Layer 2 of a small transformer language model trained on English Wikipedia (16 layers, counted from 0, width 64).
A neuron's activation on a vector x is SiLU(gate . x) times (in . x), where the dot is the dot product.

Input weights of the MLP neurons that the questions are about. A number n stands for n times 0.014.
n22 gate: 0 44 47 57 -22 -25 28 0 20 -12 50 11 25 -24 23 -47 25 15 -9 2 -8 6 9 10 -36 -23 -4 8 10 19 -25 -31 -16 29 -47 35 41 4 8 20 37 33 18 -4 -29 21 -3 -18 -25 -8 -4 10 2 0 37 1 5 21 -39 -40 16 23 10 15
n28 gate: -31 10 9 25 12 -11 24 -4 2 33 -8 -27 11 -16 -11 19 20 -23 -26 40 -45 62 -17 -35 4 -21 5 -10 35 -29 31 77 42 -24 9 3 10 -39 -26 24 7 20 14 35 42 -10 -12 -5 -6 12 -1 2 -14 -31 23 -24 -53 -1 19 -8 27 -10 9 18
n41 gate: 10 -19 45 -1 18 43 -26 -12 19 -8 -11 -8 1 15 12 -10 3 3 21 -55 -18 -7 33 18 -6 17 39 34 28 23 12 -44 10 -11 22 22 29 -5 24 32 -4 -38 37 -4 46 -1 6 25 19 13 40 -39 -4 -2 -43 6 0 -22 -6 30 -4 -19 1 18
n45 gate: -7 -16 -10 9 0 8 -1 -16 29 -23 -8 -25 9 39 8 -12 37 27 60 19 -6 0 -58 29 -7 -3 2 42 -9 17 -31 27 30 35 -2 26 -21 -38 28 -40 9 30 -29 8 -1 9 -40 -18 20 17 -6 61 -41 -36 -8 16 10 -15 16 28 28 -12 15 34
n61 gate: -14 -14 44 -1 8 -23 -14 -19 76 13 -8 -10 13 -54 -7 0 -7 35 28 44 8 -8 2 1 6 4 -5 14 10 -4 -1 9 -13 -19 -22 41 12 3 26 -31 57 20 -7 49 -2 42 -11 26 -13 31 9 10 -8 -9 41 -16 -40 7 -9 -37 42 -29 -26 -3
n84 gate: -18 -18 -22 12 21 30 -34 24 -40 -6 14 11 57 3 12 -1 4 31 -25 -40 3 9 -17 23 -6 22 -1 -13 52 -4 -33 14 19 53 -10 54 -18 24 35 19 6 41 13 -7 3 -18 23 -17 5 9 25 -6 -17 -5 16 9 29 -17 -51 51 -48 31 13 -42
n99 gate: -3 -17 39 -64 20 43 15 29 6 39 -11 14 5 -16 -16 39 -16 -13 42 27 30 -23 35 22 21 42 9 -39 -4 16 -25 -9 -16 -28 4 44 8 22 14 12 -34 -2 -17 12 -8 -4 33 5 -33 -13 -33 -27 12 -24 7 20 -20 -17 -31 -14 -13 1 19 6
n167 gate: -11 8 -23 -3 -22 24 26 -21 -6 0 -15 -49 7 22 28 -26 8 31 3 -2 28 -40 -28 -28 23 18 -7 38 -9 24 7 -27 -17 -19 -22 38 -38 -24 -1 -60 4 -8 -41 4 -49 11 57 -10 14 24 -56 14 21 -13 -48 11 -30 -32 19 9 31 52 -4 29
n186 gate: 20 22 4 15 4 22 22 -13 19 -14 22 65 -16 -62 33 10 33 -39 21 19 21 -22 5 17 23 -8 28 27 36 7 -21 37 2 -25 -16 16 13 -34 24 -4 28 7 21 -6 6 20 20 -8 5 -40 7 -2 -4 22 -18 2 2 -48 -50 -25 -4 -19 25 27
n207 gate: 13 -10 14 -51 9 37 30 -35 1 -7 -36 -18 19 -16 1 35 -27 4 -35 -34 3 12 36 -3 2 -22 7 54 25 44 17 -18 2 18 35 1 27 41 11 -27 16 9 21 16 -59 38 17 65 -14 -50 -9 12 18 -50 -2 -11 43 30 2 -44 1 -14 -3 -24
n247 gate: 5 41 -6 -3 5 -24 2 21 18 23 -11 28 -6 -15 -32 -25 15 -12 -5 7 -12 27 16 7 8 -13 -20 -8 45 11 3 -1 22 13 0 -27 -21 -17 -10 -1 -46 20 16 9 19 11 10 -22 2 -18 9 -22 -45 -8 4 -26 10 34 -39 11 18 4 -12 25
n266 gate: -6 20 -12 -9 25 -4 14 -17 0 -10 -12 38 -25 -10 10 -16 15 1 3 -7 -24 8 -23 -26 -13 37 -25 17 17 26 -7 27 -16 24 17 0 17 -7 -7 50 -19 -36 58 17 14 -23 39 8 3 -33 55 16 11 -8 -2 -6 -1 -17 21 1 -8 13 13 -31
n273 gate: -18 31 16 -27 1 20 -20 -10 20 -4 16 -30 24 -14 -23 -13 -4 47 20 7 -8 12 -9 -2 21 -22 -47 9 30 -53 20 -15 34 26 -24 -30 -9 3 25 -46 22 20 -21 16 -54 11 -30 -10 4 3 -40 18 19 -13 41 -24 -19 -22 6 -38 26 -16 -50 -2
n320 gate: 0 0 -46 57 37 10 -22 -2 32 -18 -20 -16 -45 24 -6 12 -18 15 14 -2 19 -11 14 41 -32 36 6 -20 -10 17 -42 14 -21 -11 -11 33 11 -2 42 35 2 -28 49 7 26 38 -52 19 -31 -7 18 -44 0 17 2 45 -39 -33 17 -4 -39 -12 -13 51
n383 gate: 1 33 19 9 22 39 -25 13 -45 29 -13 -9 20 -10 -11 34 -41 -29 -21 -29 -6 22 27 1 21 -5 -35 2 -7 -21 -1 -11 -4 4 -5 58 -14 34 -13 -12 -39 13 -11 28 10 -8 -6 -10 -15 6 -3 10 8 -49 -5 31 41 16 39 23 22 -19 48 -8
n396 gate: 13 -3 -25 -16 9 35 -30 19 -19 12 -9 49 27 -3 5 -5 -31 15 15 6 5 34 39 -51 -7 45 2 13 25 32 -21 16 -23 32 -12 -11 2 -23 1 5 -16 -10 45 -7 -59 23 21 -1 -63 7 12 -20 -26 -20 -46 5 -20 -24 -56 -42 -16 5 -16 9
n401 gate: 5 36 32 21 -13 19 19 16 9 -12 -2 -9 27 -42 -7 27 25 -38 -10 15 77 -27 3 21 32 -17 -21 24 4 -40 -1 -4 10 -2 -8 -35 -29 51 5 -3 -21 1 8 -1 48 -17 -19 -19 30 -8 10 37 12 37 -37 -26 51 27 4 -13 17 -33 10 -14
n418 gate: -35 -19 5 -27 21 8 -9 -6 -38 14 -20 2 -15 17 -35 -6 26 31 1 -24 -16 22 12 39 37 -4 19 -37 24 -56 -2 21 20 10 -8 -13 -40 40 20 -3 25 22 -20 23 -31 -4 32 4 -30 -21 2 4 23 14 -27 -33 53 22 33 -23 1 19 -47 9
n430 gate: -28 -2 0 -4 57 43 48 60 5 -26 51 26 -1 -13 -12 -35 -44 12 -7 12 6 51 -12 -10 17 4 -44 -28 -20 15 -13 -12 -15 21 -16 -28 24 -20 -23 18 26 -2 -3 4 68 52 18 14 -5 5 45 36 -37 -11 2 1 31 17 -1 18 -5 69 3 2
n439 gate: -32 -14 -16 17 -6 -14 8 43 -2 -12 -36 31 -8 45 77 11 5 -31 -6 33 12 -38 -26 11 17 6 -2 -65 -33 35 31 14 -9 28 -2 -41 25 -5 4 17 -46 1 -1 -41 14 63 24 -27 7 -24 39 -26 10 -17 22 -19 -10 -7 35 -11 -10 28 16 -21
n448 gate: 70 -34 15 -8 -11 15 33 -45 16 3 -11 -35 31 36 -27 6 1 -13 5 -5 24 22 2 9 -35 -17 0 9 -6 -9 6 -1 10 -19 23 1 16 9 -24 31 -22 -25 11 -29 8 4 17 35 23 -12 30 -31 -40 -27 -32 29 -12 -4 31 30 16 -67 -17 55
n460 gate: -5 -11 -4 -18 13 17 4 -3 -5 -16 6 -4 -16 -10 49 -26 -13 -27 -38 -7 1 -26 5 16 -3 71 31 -21 6 18 -6 -7 -9 8 15 7 -22 3 12 -15 -16 -15 -3 -26 24 -35 2 56 -35 -17 -21 16 -17 -29 13 36 39 -3 23 -3 10 46 -1 5
n493 gate: 22 34 18 42 56 25 -15 -22 16 29 -41 1 -22 19 10 7 -11 16 -23 5 -29 29 14 -26 16 -15 75 19 -47 26 4 6 -56 45 11 18 12 16 -3 28 -26 30 -3 -34 44 26 -23 28 -30 -9 -17 14 16 66 -47 10 19 -46 -5 12 33 -45 -26 32
n510 gate: -52 7 -16 -10 21 -13 16 48 -12 -31 -26 47 -5 0 -11 -9 -15 46 58 -34 -40 -55 58 -9 25 7 -29 52 -17 20 13 7 -21 39 29 11 27 -41 -1 2 23 -14 -8 -17 9 16 31 13 25 28 35 75 71 11 37 1 -30 -3 10 -17 -22 46 -7 4
n22 in: 22 31 49 12 3 -14 26 -11 14 -15 24 -8 38 -39 14 -43 19 -22 5 -14 7 11 13 28 -50 20 -3 -3 11 19 -17 -25 23 19 -48 27 10 -7 7 7 13 25 15 -34 3 7 26 18 -19 8 14 11 7 14 21 -12 4 6 -12 -28 -28 37 -1 17
n28 in: -12 4 24 15 3 -5 4 20 13 24 4 -12 -15 -28 3 -21 12 -6 -40 20 -30 50 -15 16 -16 3 35 12 21 5 37 63 9 -27 4 7 9 -57 -11 16 -3 -22 -45 12 37 1 1 -14 -44 50 -22 -33 -16 -51 10 -15 -21 -15 -8 -34 24 -17 6 -6
n41 in: 6 4 30 -12 -39 1 -20 21 16 38 -22 -54 -15 -4 2 -12 21 -7 7 -60 -19 6 45 3 11 14 26 -2 10 -6 -6 -9 -14 11 15 28 13 5 30 -14 -18 -8 -17 16 14 -15 20 18 -13 -25 27 -21 5 21 -24 -4 3 26 16 -31 6 7 -26 -2
n45 in: -24 2 17 0 -4 17 15 5 29 -21 24 -27 -33 44 -4 -17 32 23 48 17 -19 -22 -69 54 34 -1 -13 38 -39 1 16 10 5 21 -17 21 -4 -17 45 -1 3 20 -37 -7 2 24 -12 -6 4 41 0 28 -21 -10 -19 20 7 -2 33 4 -4 -21 -3 24
n61 in: -6 4 -27 -1 -2 21 9 -43 -16 16 -12 25 -41 16 8 -1 17 23 -4 9 -54 26 34 -30 18 10 5 -50 -39 27 -24 -17 -15 -17 29 -40 28 1 -9 -21 30 4 9 -3 35 5 -67 15 -16 35 -31 -24 -25 -11 13 -4 -42 -16 18 4 23 -24 19 -9
n84 in: -40 -16 16 -15 37 35 -20 -1 -28 -16 -32 -32 -27 46 12 -1 -5 11 -34 -42 -54 -41 -49 20 28 13 39 -1 -1 -48 -33 5 -15 -1 14 -18 -1 11 -13 44 -5 -13 -15 -4 -17 -20 -15 -32 4 38 -5 -4 8 -60 -7 44 -14 1 -13 15 -8 17 19 0
n99 in: -65 -28 24 -68 27 -28 -2 -39 9 16 10 38 -11 -4 -9 1 2 -2 6 -13 -63 26 -38 15 30 27 -17 -17 2 24 14 -10 16 34 7 57 -6 12 1 35 19 13 39 21 -17 -21 -11 25 -16 -8 -2 -22 -29 -17 -42 -11 16 -29 37 -51 -37 29 -47 7
n167 in: -12 -29 11 -4 13 -6 -22 -15 -3 -9 -6 -44 17 40 7 14 -20 29 27 -35 27 -29 -58 -3 7 25 -6 17 -45 15 27 -11 3 28 -35 28 -20 -26 30 0 2 4 21 54 -39 -7 -2 13 -5 45 -8 2 -2 10 -55 -26 28 -45 68 28 22 -34 -31 7
n186 in: 22 36 -13 13 -6 52 19 -4 -20 15 -2 31 -11 -3 0 3 18 -27 7 -3 -10 -12 11 28 -25 -25 1 -4 -8 9 -26 27 -9 -13 5 33 -4 -22 -2 -15 -9 26 -8 -18 -13 22 9 -5 6 -22 -7 13 -8 5 -16 25 20 -41 -59 -16 -30 -38 18 25
n207 in: -15 -10 -23 -48 -8 10 39 -21 -42 -1 5 12 31 23 -17 -3 -8 7 -34 -7 -28 1 11 -12 -10 -36 -18 51 25 13 5 -1 -8 -6 44 26 17 22 4 -13 20 33 15 1 -26 33 9 43 24 -36 10 8 10 -6 -16 19 19 9 -1 -18 18 1 6 -24
n247 in: 31 51 -6 -15 7 1 10 32 36 21 0 2 -4 -14 -20 -4 -33 -5 -12 -16 13 28 12 -5 -20 16 -30 -17 8 -4 -20 -2 11 36 -19 9 -17 23 -32 8 5 23 38 2 16 13 -6 7 -27 -13 2 -37 -15 23 -26 4 21 22 -45 11 -13 -3 -27 -9
n266 in: 6 -13 20 -26 27 -20 30 -3 -8 -27 -4 -1 -13 -15 -12 -3 15 -17 -10 34 -26 42 -24 1 -13 38 -6 6 -16 1 1 29 -38 43 13 -39 21 6 -13 36 27 -6 29 14 8 5 20 -7 -18 -13 57 1 -5 -12 -17 -3 41 -18 20 -5 0 9 14 -43
n273 in: -25 32 8 -8 -9 9 -11 0 43 -26 26 -19 11 4 -11 15 -7 19 13 -14 -22 16 10 5 11 -3 -35 23 16 -45 7 -4 7 27 -28 -38 10 22 8 -18 48 7 -28 22 -24 8 -7 11 -18 -2 -26 3 37 -6 -7 6 3 -46 16 -27 2 -19 -21 -18
n320 in: -48 -6 -18 3 25 25 0 -16 35 0 -53 -11 -31 20 8 2 -17 23 10 -13 -19 13 0 22 -5 12 -61 -56 -34 11 11 -28 -32 5 5 30 -13 5 6 44 32 5 37 -12 29 29 -23 26 -31 -4 14 -7 -15 2 14 37 -42 -9 53 -35 -31 30 -50 19
n383 in: -1 22 10 -4 11 36 -41 29 -34 50 -8 -20 -7 -30 15 16 -55 -8 -37 -20 14 15 1 12 22 -5 -29 -20 -1 6 -15 -6 14 9 -1 51 14 26 14 -17 2 8 -8 29 -24 13 -18 1 -49 4 -3 -40 -13 -25 43 18 16 7 9 35 10 -37 27 11
n396 in: 12 -20 -1 -24 -18 9 -31 2 -33 4 3 22 -1 24 2 3 -13 -3 5 -5 -8 27 10 -53 -20 -4 -2 25 38 -20 -18 5 -10 12 3 -11 -4 -16 -6 -13 -8 9 14 -20 -44 10 48 -22 7 -27 -2 34 -11 -51 -29 -10 -35 -31 -23 -21 20 36 -28 -13
n401 in: -31 -15 -19 22 24 39 -19 5 -46 -17 1 34 10 -40 15 37 5 -30 15 1 20 3 -7 -24 0 -21 10 -6 11 -47 -1 -11 4 -8 -3 -20 6 30 -10 -5 19 -25 -10 29 -4 11 -13 -22 21 -37 15 -26 -24 24 16 -11 9 1 -3 -19 -16 18 50 6
n418 in: 2 -13 -13 -15 28 2 8 27 -9 -1 -21 28 -10 31 -52 -8 37 18 16 45 -30 3 31 10 -7 -24 21 -17 20 -1 -5 -8 21 12 -18 9 -7 31 27 -9 -3 27 -3 18 19 19 -8 11 -18 -25 -29 14 -23 2 3 9 4 14 19 14 -4 6 1 35
n430 in: 1 -36 -10 3 -45 1 34 12 -16 15 11 -17 -18 -15 26 -7 -13 -26 -16 33 6 -19 -8 3 31 1 -4 3 7 -35 1 -21 -5 20 14 5 -31 -49 -34 -18 1 18 3 -9 23 17 4 -19 -15 36 38 -12 -30 19 24 -30 -28 -20 -20 -6 31 94 -12 11
n439 in: -25 16 -27 -4 -19 -6 -27 5 13 25 -32 21 -8 12 2 -8 18 -16 -6 -14 -9 -36 -15 -2 26 -4 17 -37 6 25 22 7 13 9 -39 -7 -20 28 1 1 -56 35 19 -32 -18 52 22 -31 21 -44 18 -2 23 5 3 -24 -7 36 -18 18 -6 9 14 7
n448 in: 28 -43 -17 -20 -25 2 57 -8 -25 -2 10 -38 13 19 11 22 17 -5 15 9 14 -3 32 5 -15 -3 -9 -5 -36 -9 3 -12 -13 5 19 10 11 11 3 10 4 -14 -24 5 8 7 -4 5 6 -19 48 -16 -6 -15 -17 -3 21 1 47 10 9 -31 6 8
n460 in: -20 -8 -5 7 28 14 -11 15 9 21 14 -11 -7 -6 37 -26 -27 -2 -30 -1 -9 -13 4 39 -28 54 -6 -34 -19 35 4 -15 -25 14 -28 24 -13 4 18 -5 -3 6 -15 -22 13 -2 2 11 -13 -22 -45 -9 -10 -13 -12 15 30 -31 26 -19 -16 23 -1 -2
n493 in: 38 6 13 37 20 16 -11 -3 26 29 -43 11 -19 32 12 19 -14 29 -7 28 -3 2 6 -7 8 -22 50 -10 -27 15 12 -3 -45 9 11 9 17 26 20 7 0 9 -15 -23 32 23 -31 14 6 -34 -29 15 9 47 -43 -4 -4 -16 11 -11 3 -41 -14 9
n510 in: 8 16 -51 5 14 24 -32 37 -1 -36 -16 24 -14 19 26 -39 9 2 -6 -10 25 -26 45 -30 -11 5 -6 -38 -15 31 -28 -40 -52 1 2 -42 41 41 -12 7 6 -60 -13 -13 -10 15 6 -6 -7 -21 57 18 39 7 -2 25 -19 11 17 14 -24 -22 7 47

Each question shows a token from some text and the vector x that enters the MLP there. A number n stands for n times 0.0079.

" re": 13 -16 -40 -4 11 -60 1 -6 -6 -1 17 -15 9 46 10 -31 13 -21 -16 -43 0 5 -12 -27 0 -5 -15 -61 15 -35 23 -38 -10 -17 -10 25 -9 22 21 1 -35 8 -20 20 21 -23 2 4 -14 8 17 -14 12 -8 25 8 -44 -11 -50 18 -27 -27 -15 -2
Which two neurons fire most, strongest first? n84, n45

"er": 24 -13 13 -40 12 -15 18 -7 -4 17 -10 -12 -12 18 -1 9 -14 -42 -9 -39 22 -3 9 29 -21 -21 -43 -3 -5 -18 26 13 -1 7 -11 2 26 17 8 0 1 -33 10 49 1 5 -46 6 4 12 -22 35 -8 30 -3 34 -22 -17 -10 -11 -10 4 3 -21
Which two neurons fire most, strongest first? n439, n320

"7": -7 -14 12 -24 -9 -13 -15 15 -16 -19 -12 -25 -28 -27 2 -44 8 -5 4 -23 3 -18 12 -14 -13 -46 -15 12 -30 -3 9 -22 4 -9 -17 0 2 10 32 45 -3 18 -24 22 15 9 -2 17 26 -31 30 22 2 19 -10 20 13 -29 -16 -43 -4 -19 -1 7
Which two neurons fire most, strongest first? n510, n41

"==": 15 2 -26 -48 4 -25 27 8 -10 26 13 -10 -20 7 -3 31 16 -18 -21 4 3 18 -53 -40 -10 -24 -19 -29 -4 14 28 22 17 -58 -17 8 -4 8 5 9 5 37 -20 -3 16 -32 -25 -20 -34 -11 0 41 -5 10 8 3 35 1 -13 -14 -32 -22 -5 -6
The three highest activations, in order: n28, n510, n41

" Bu": -12 -28 -16 0 26 -32 20 3 -44 14 -6 -16 -25 -19 25 -19 24 -13 -43 -16 -1 -10 -31 -30 -30 -9 -24 7 25 -25 -1 -2 -33 -24 -37 -17 0 -34 3 7 6 52 -20 -23 34 -28 -5 2 -46 -23 -64 -43 5 7 1 15 2 3 -14 4 -23 12 4 42
Which of these neurons fires most? n460

" ": -6 12 -27 -14 16 -23 4 7 -6 14 15 -5 -17 2 44 0 17 5 6 -19 -1 -20 -3 -5 -19 -49 0 -13 -17 -41 -13 -5 6 7 -30 -1 8 -20 -3 -1 -5 12 -18 25 30 -11 1 3 -7 3 19 50 -3 32 3 2 -35 -2 8 18 -39 -21 9 -20
Which of these neurons fires most? n510

"ç": -12 -6 9 -10 20 -7 -35 3 -20 18 10 -31 -14 -29 17 -33 -11 -1 -48 -35 16 -5 -28 -37 -13 0 -41 0 -7 -34 -8 14 2 40 3 -1 -3 -15 62 12 13 -16 40 -8 35 4 -1 -3 2 -14 -2 21 0 18 -21 9 -9 16 -13 10 -24 1 28 -23
Which two neurons fire most, strongest first? n84, n266

"released": 13 -15 -8 -46 -15 -46 11 18 7 7 -4 -31 -28 -6 14 16 29 -26 24 4 4 -3 -10 -62 14 -32 -31 -6 -12 9 -27 -13 -38 2 -18 -1 -8 19 28 4 10 -25 -18 -24 -5 -14 19 -11 37 16 -16 0 8 -4 16 15 -25 3 20 15 5 -25 7 5
The most active neuron and its activation: n448, at about 0.12

" to": 5 -11 -37 -28 21 12 17 -24 8 21 -18 -5 13 9 29 16 12 -13 -10 -1 -3 -14 1 -57 -23 -41 -30 17 31 -10 0 -1 -58 -21 -22 3 30 3 36 1 -28 19 -11 -3 16 0 19 -18 10 -2 7 5 -23 8 3 28 -13 -2 -14 -18 -11 19 -13 -24
The most active neuron and its activation: n396, at about 0.25

"ation": 29 5 -18 -53 8 -33 17 -25 0 11 0 -6 -19 5 9 16 0 -19 -38 -29 2 14 -36 5 -31 -28 -34 6 12 -12 -23 2 -25 -11 15 -20 -16 26 0 2 -12 -31 16 9 2 24 39 5 22 6 7 6 9 28 -7 16 -4 -12 23 -5 -26 -14 33 -9
Which of these neurons fires most? n266

",": 4 -25 -7 -7 0 -8 2 7 1 -5 -4 -22 -12 7 21 16 5 4 -8 -16 -15 -13 7 7 -33 -55 -13 14 5 1 14 -14 9 -6 -19 -12 16 32 -30 -34 0 8 18 -1 18 -9 -2 -19 -1 22 -22 12 -6 49 2 -1 -4 3 -23 4 -25 -3 11 -11
The most active neuron and its activation: n99, at about 0.13

"9": 8 -31 -8 -36 -16 14 30 28 -14 11 -8 -17 -37 -12 -14 0 17 -33 -31 -2 1 -29 -10 6 -37 -37 -6 16 -13 12 -2 -13 -16 11 -9 -18 -19 11 -2 52 1 30 3 32 -4 -2 7 14 21 -33 -29 7 -1 14 -2 15 -30 -5 23 -27 -21 -18 -6 14
Which two neurons fire most, strongest first? n207, n448

"lateral": -12 -14 4 -34 -22 -49 26 -11 6 26 4 -12 -22 16 10 8 -1 6 -8 -13 21 -6 -32 8 3 -26 -41 -39 -10 15 5 -4 -24 9 -19 -12 5 8 38 26 -2 1 -4 24 -10 2 23 -3 7 49 19 1 15 1 20 12 -12 2 -16 17 33 -18 58 -17
The most active neuron and its activation: n439, at about 0.18

" solo": 49 -14 -25 -56 -2 -39 -9 20 -6 22 -20 -32 -31 -10 19 -3 8 -19 -11 11 15 2 -20 4 -25 -21 -25 -13 -5 -5 -20 -25 -16 -7 -21 10 0 -9 26 15 -9 -18 18 -14 31 -33 14 -3 20 21 4 11 43 -21 11 -13 -3 36 2 14 -12 -9 21 6
The most active neuron and its activation: n273, at about 0.2

" Fire": 18 -4 1 -39 7 -26 23 9 -10 4 5 -4 -20 -19 5 31 -4 -19 -15 -15 1 -26 -4 7 -8 -7 -52 -11 10 -15 6 -1 -18 19 -26 -23 66 -19 -19 -4 -31 -5 15 -5 8 7 -11 6 23 28 15 -2 13 20 11 -5 13 -28 -15 -1 -8 -32 2 -9
Which two neurons fire most, strongest first? n418, n266

" for": 3 -24 -15 -34 11 -12 -7 -14 9 9 -25 -7 -18 20 10 24 51 -25 5 -2 5 -3 -22 -23 -12 -35 -21 -8 3 3 12 -11 -33 -18 -16 -9 -7 -11 8 -3 -17 28 -25 38 12 -7 36 -27 -16 -40 -41 -10 -16 10 21 14 -13 -12 -7 -16 -24 7 16 1
The most active neuron and its activation: n439, at about 0.15

" encounter": 28 -15 -2 -46 11 -67 10 -1 -3 42 2 -17 4 6 25 -13 18 -22 35 -25 -20 20 -26 0 -10 -19 -22 -34 23 1 17 -21 -35 -6 -44 4 -12 -4 22 10 -22 -11 -5 2 7 -5 -17 -6 45 8 -21 7 -14 21 5 -18 1 59 -35 18 -43 -14 23 -20
Which of these neurons fires most? n247

" short": 37 -11 -19 -19 -15 -86 -3 0 -35 6 12 7 -43 -25 7 -6 -8 -31 -21 23 -11 -9 -7 18 -5 -20 -20 -22 -4 8 2 11 -43 -12 -49 -26 15 -1 63 35 -31 3 -45 28 15 -6 6 -7 -10 26 46 14 19 5 0 1 -27 -7 -17 30 -4 4 14 -2
Which two neurons fire most, strongest first? n439, n207

"more": 4 -11 6 -47 7 -32 2 -15 -38 13 -7 1 -32 -29 10 64 13 -4 13 -20 -8 -25 40 1 -28 -13 -37 5 -9 34 21 18 -12 -31 -26 -11 14 -4 39 9 -10 -20 -33 25 9 -12 -25 4 12 -6 13 17 -36 30 -23 -3 -15 8 3 7 -9 3 -7 -8
The three highest activations, in order: n84, n22, n430

" better": -4 -9 -25 -55 16 -73 -4 -19 0 21 -18 -2 -11 -8 -6 2 -5 -13 18 -8 4 -35 0 -45 -50 -27 -26 6 -6 16 8 8 -20 -1 -48 -5 28 16 66 1 -16 -39 -32 -2 -3 -19 9 -2 8 36 2 -3 13 13 21 -3 -11 19 -10 5 6 -4 -5 8
The three highest activations, in order: n510, n430, n186

"id": -12 -18 5 -15 -7 -29 0 -18 -38 52 -25 12 -6 -87 19 39 -14 1 -15 -39 -14 23 10 -16 -25 -22 -33 13 -15 -19 -24 25 30 0 11 2 -32 -8 27 4 -6 2 -4 17 -6 24 11 -1 -8 4 -16 38 -2 -4 -17 21 -13 -21 -15 6 -9 -18 44 -18
Which of these neurons fires most? n383

" is": 3 -12 -17 -42 53 -18 21 3 0 16 1 6 -32 7 15 -3 2 -10 -15 -4 -14 -5 -30 -37 30 -36 -18 43 -6 17 24 -45 -1 12 -23 18 23 -6 28 -23 5 22 -3 3 1 0 30 -9 -31 36 37 29 23 35 2 38 -5 -2 -32 -5 -13 -3 12 16
Which of these neurons fires most? n510

"8": -14 -31 9 -32 5 -5 17 15 -23 4 -17 -19 -20 -20 -14 -11 14 -33 -16 -3 -3 -18 11 2 -37 -41 -11 -20 -12 4 15 -12 8 -9 -5 -19 -22 19 -6 51 -2 10 3 14 10 9 10 18 14 -14 -5 5 0 28 -10 5 -19 -14 0 -43 -5 -25 -8 25
Which two neurons fire most, strongest first? n448, n418

" de": 7 -10 -1 -20 17 -2 14 8 39 4 0 0 -9 11 22 -23 47 -19 -45 -26 13 -15 -27 19 -17 -21 -21 -59 -14 -21 -6 11 -38 -16 -13 10 -2 -16 11 -33 -13 -7 -29 19 0 -48 1 -7 24 24 12 15 -12 15 4 5 -39 -3 -53 19 -39 16 1 -29
Which of these neurons fires most? n84

" and": 1 -18 -23 -37 -2 -18 -23 -14 4 32 -3 -17 -22 12 9 36 12 -38 14 -8 17 -17 -1 -11 -44 -39 -20 8 28 -19 -18 -16 -3 6 -29 11 3 25 10 -13 -13 1 14 -26 1 -6 3 -17 -31 -25 -66 4 -20 38 -18 26 -10 -14 -8 -14 -14 13 8 -15
The three highest activations, in order: n28, n266, n510

"us": 48 -7 7 -25 30 -57 15 23 3 13 5 5 -9 0 20 12 6 -29 -47 -17 -11 -22 -41 25 -9 -24 -30 -20 1 -11 7 -10 -2 -1 -15 -16 -34 2 3 -19 -6 7 -56 26 10 15 1 5 0 11 11 39 8 -2 -20 1 -16 37 -40 1 -28 35 26 -9
The most active neuron and its activation: n430, at about 0.21

"5": 1 -19 4 -36 34 0 -2 12 -19 10 -16 -13 -26 -19 -5 -20 38 -29 -18 22 -5 -30 -22 0 -4 -45 -13 5 0 3 -8 -20 -1 17 -36 -12 3 15 -2 10 -3 20 0 31 23 1 -31 13 36 -23 -18 -12 25 4 0 31 -35 -4 14 -36 -7 -9 -1 -6
Which two neurons fire most, strongest first? n401, n396

"ing": 4 -16 5 -25 23 -62 7 -25 -34 -24 -22 -17 -36 -22 53 11 12 4 7 -4 6 -14 -17 -26 -15 -29 -32 10 9 16 -22 17 15 2 -21 -14 -11 3 -12 -7 -28 18 -14 21 -9 25 17 -3 29 -43 -37 17 -21 -2 11 21 -37 4 15 -8 -12 2 29 -3
Which of these neurons fires most? n439

" (": 6 4 -17 -28 33 -28 -33 -24 -30 -16 14 -21 -42 -23 12 17 28 -7 -25 -14 -12 -29 -21 18 -49 -30 2 -14 -11 -27 44 -18 -31 9 -34 -20 6 -2 -13 -19 10 32 11 -3 27 8 4 3 -7 8 30 49 0 44 19 30 -19 4 -22 8 -16 -1 -6 -4
The most active neuron and its activation: n99, at about 0.11

"ş": -15 -26 3 -5 17 -3 -37 24 19 17 3 -7 -21 13 36 -39 -5 -18 -15 -51 10 13 -22 -36 -7 -4 -47 -3 -19 -13 17 -21 0 16 -4 -12 12 -4 22 -6 -2 -7 -9 5 20 16 17 5 5 -19 11 36 -7 15 -11 36 -13 26 -38 -6 15 7 53 -16
Which of these neurons fires most? n510

"\n": 10 8 -21 -59 11 -16 7 4 -28 -33 -20 -5 -45 -2 0 15 -4 -30 -8 -27 -19 -13 -12 2 -3 -24 -13 -10 -7 -2 21 -22 18 -15 -28 29 19 36 -5 11 1 15 -20 -16 29 7 -8 -21 -18 -24 27 14 -23 31 2 -18 -25 -1 7 -8 -3 -20 2 -19
The most active neuron and its activation: n439, at about 0.17

"The": -24 -16 -15 -33 2 -11 -3 0 7 -1 42 -31 -25 18 -13 14 -6 -36 -30 -28 -27 -16 19 6 -12 -29 -34 -8 -11 4 0 1 -27 -22 -44 -3 -14 -12 11 1 -1 10 18 -8 8 -18 -29 -19 -27 7 69 32 -15 -5 16 24 -12 -20 3 -18 3 -17 24 17
Which two neurons fire most, strongest first? n320, n493

" made": 6 -10 -21 -33 31 -36 -2 -16 2 -9 -6 -4 -28 -10 33 -26 6 -13 14 -19 -8 49 -44 -25 11 -36 -18 20 33 25 -13 -39 -14 -4 -9 3 -23 4 48 -13 26 -38 -19 15 -9 -6 8 -11 5 -3 6 34 7 22 23 12 -27 -6 -15 -3 4 -30 -6 1
Which of these neurons fires most? n273

" Bas": 53 -35 -8 -11 11 -48 17 34 -20 26 12 -14 -9 -8 8 -34 8 10 -18 -37 -22 10 -2 -27 -14 8 -29 -14 6 -15 -2 -25 -23 -15 -5 -1 -43 -27 -25 8 -7 37 -24 -14 30 -3 -16 2 -16 -21 -40 2 -29 10 -25 -6 -23 34 -33 5 -53 16 13 0
Which of these neurons fires most? n247

" sent": 14 -34 32 -28 39 -44 10 -23 -3 22 6 -10 -45 -3 33 2 8 -23 28 -13 -17 27 -27 -25 -17 -21 -21 -16 44 4 -27 -24 -10 -6 -46 -1 -29 3 26 6 10 -12 -26 -9 8 -10 3 -7 1 23 -24 56 -25 7 39 1 -11 -12 -40 -5 12 -17 12 10
Which of these neurons fires most? n22

" by": 28 -12 -20 -31 8 20 8 -5 14 6 -3 1 -14 21 12 17 16 -30 -33 -8 -10 -24 -25 -28 -20 -31 -25 26 -9 -5 6 -34 -40 -18 -49 -1 -6 25 32 5 -21 0 -15 30 2 8 41 -18 -8 6 -21 59 -23 39 16 15 14 -26 -2 -8 -23 8 5 -8
The three highest activations, in order: n167, n28, n61

"cc": 2 -22 -10 -19 49 -62 -19 4 -12 -13 7 42 -13 -25 29 -23 -17 31 -36 -38 -8 43 -45 18 4 -17 -8 -6 27 -31 -2 12 -40 -2 -5 -8 -29 -10 10 -23 -13 25 -7 27 12 -7 -22 3 -5 45 18 -20 20 25 -11 7 -21 36 -10 4 16 12 49 2
Which of these neurons fires most? n84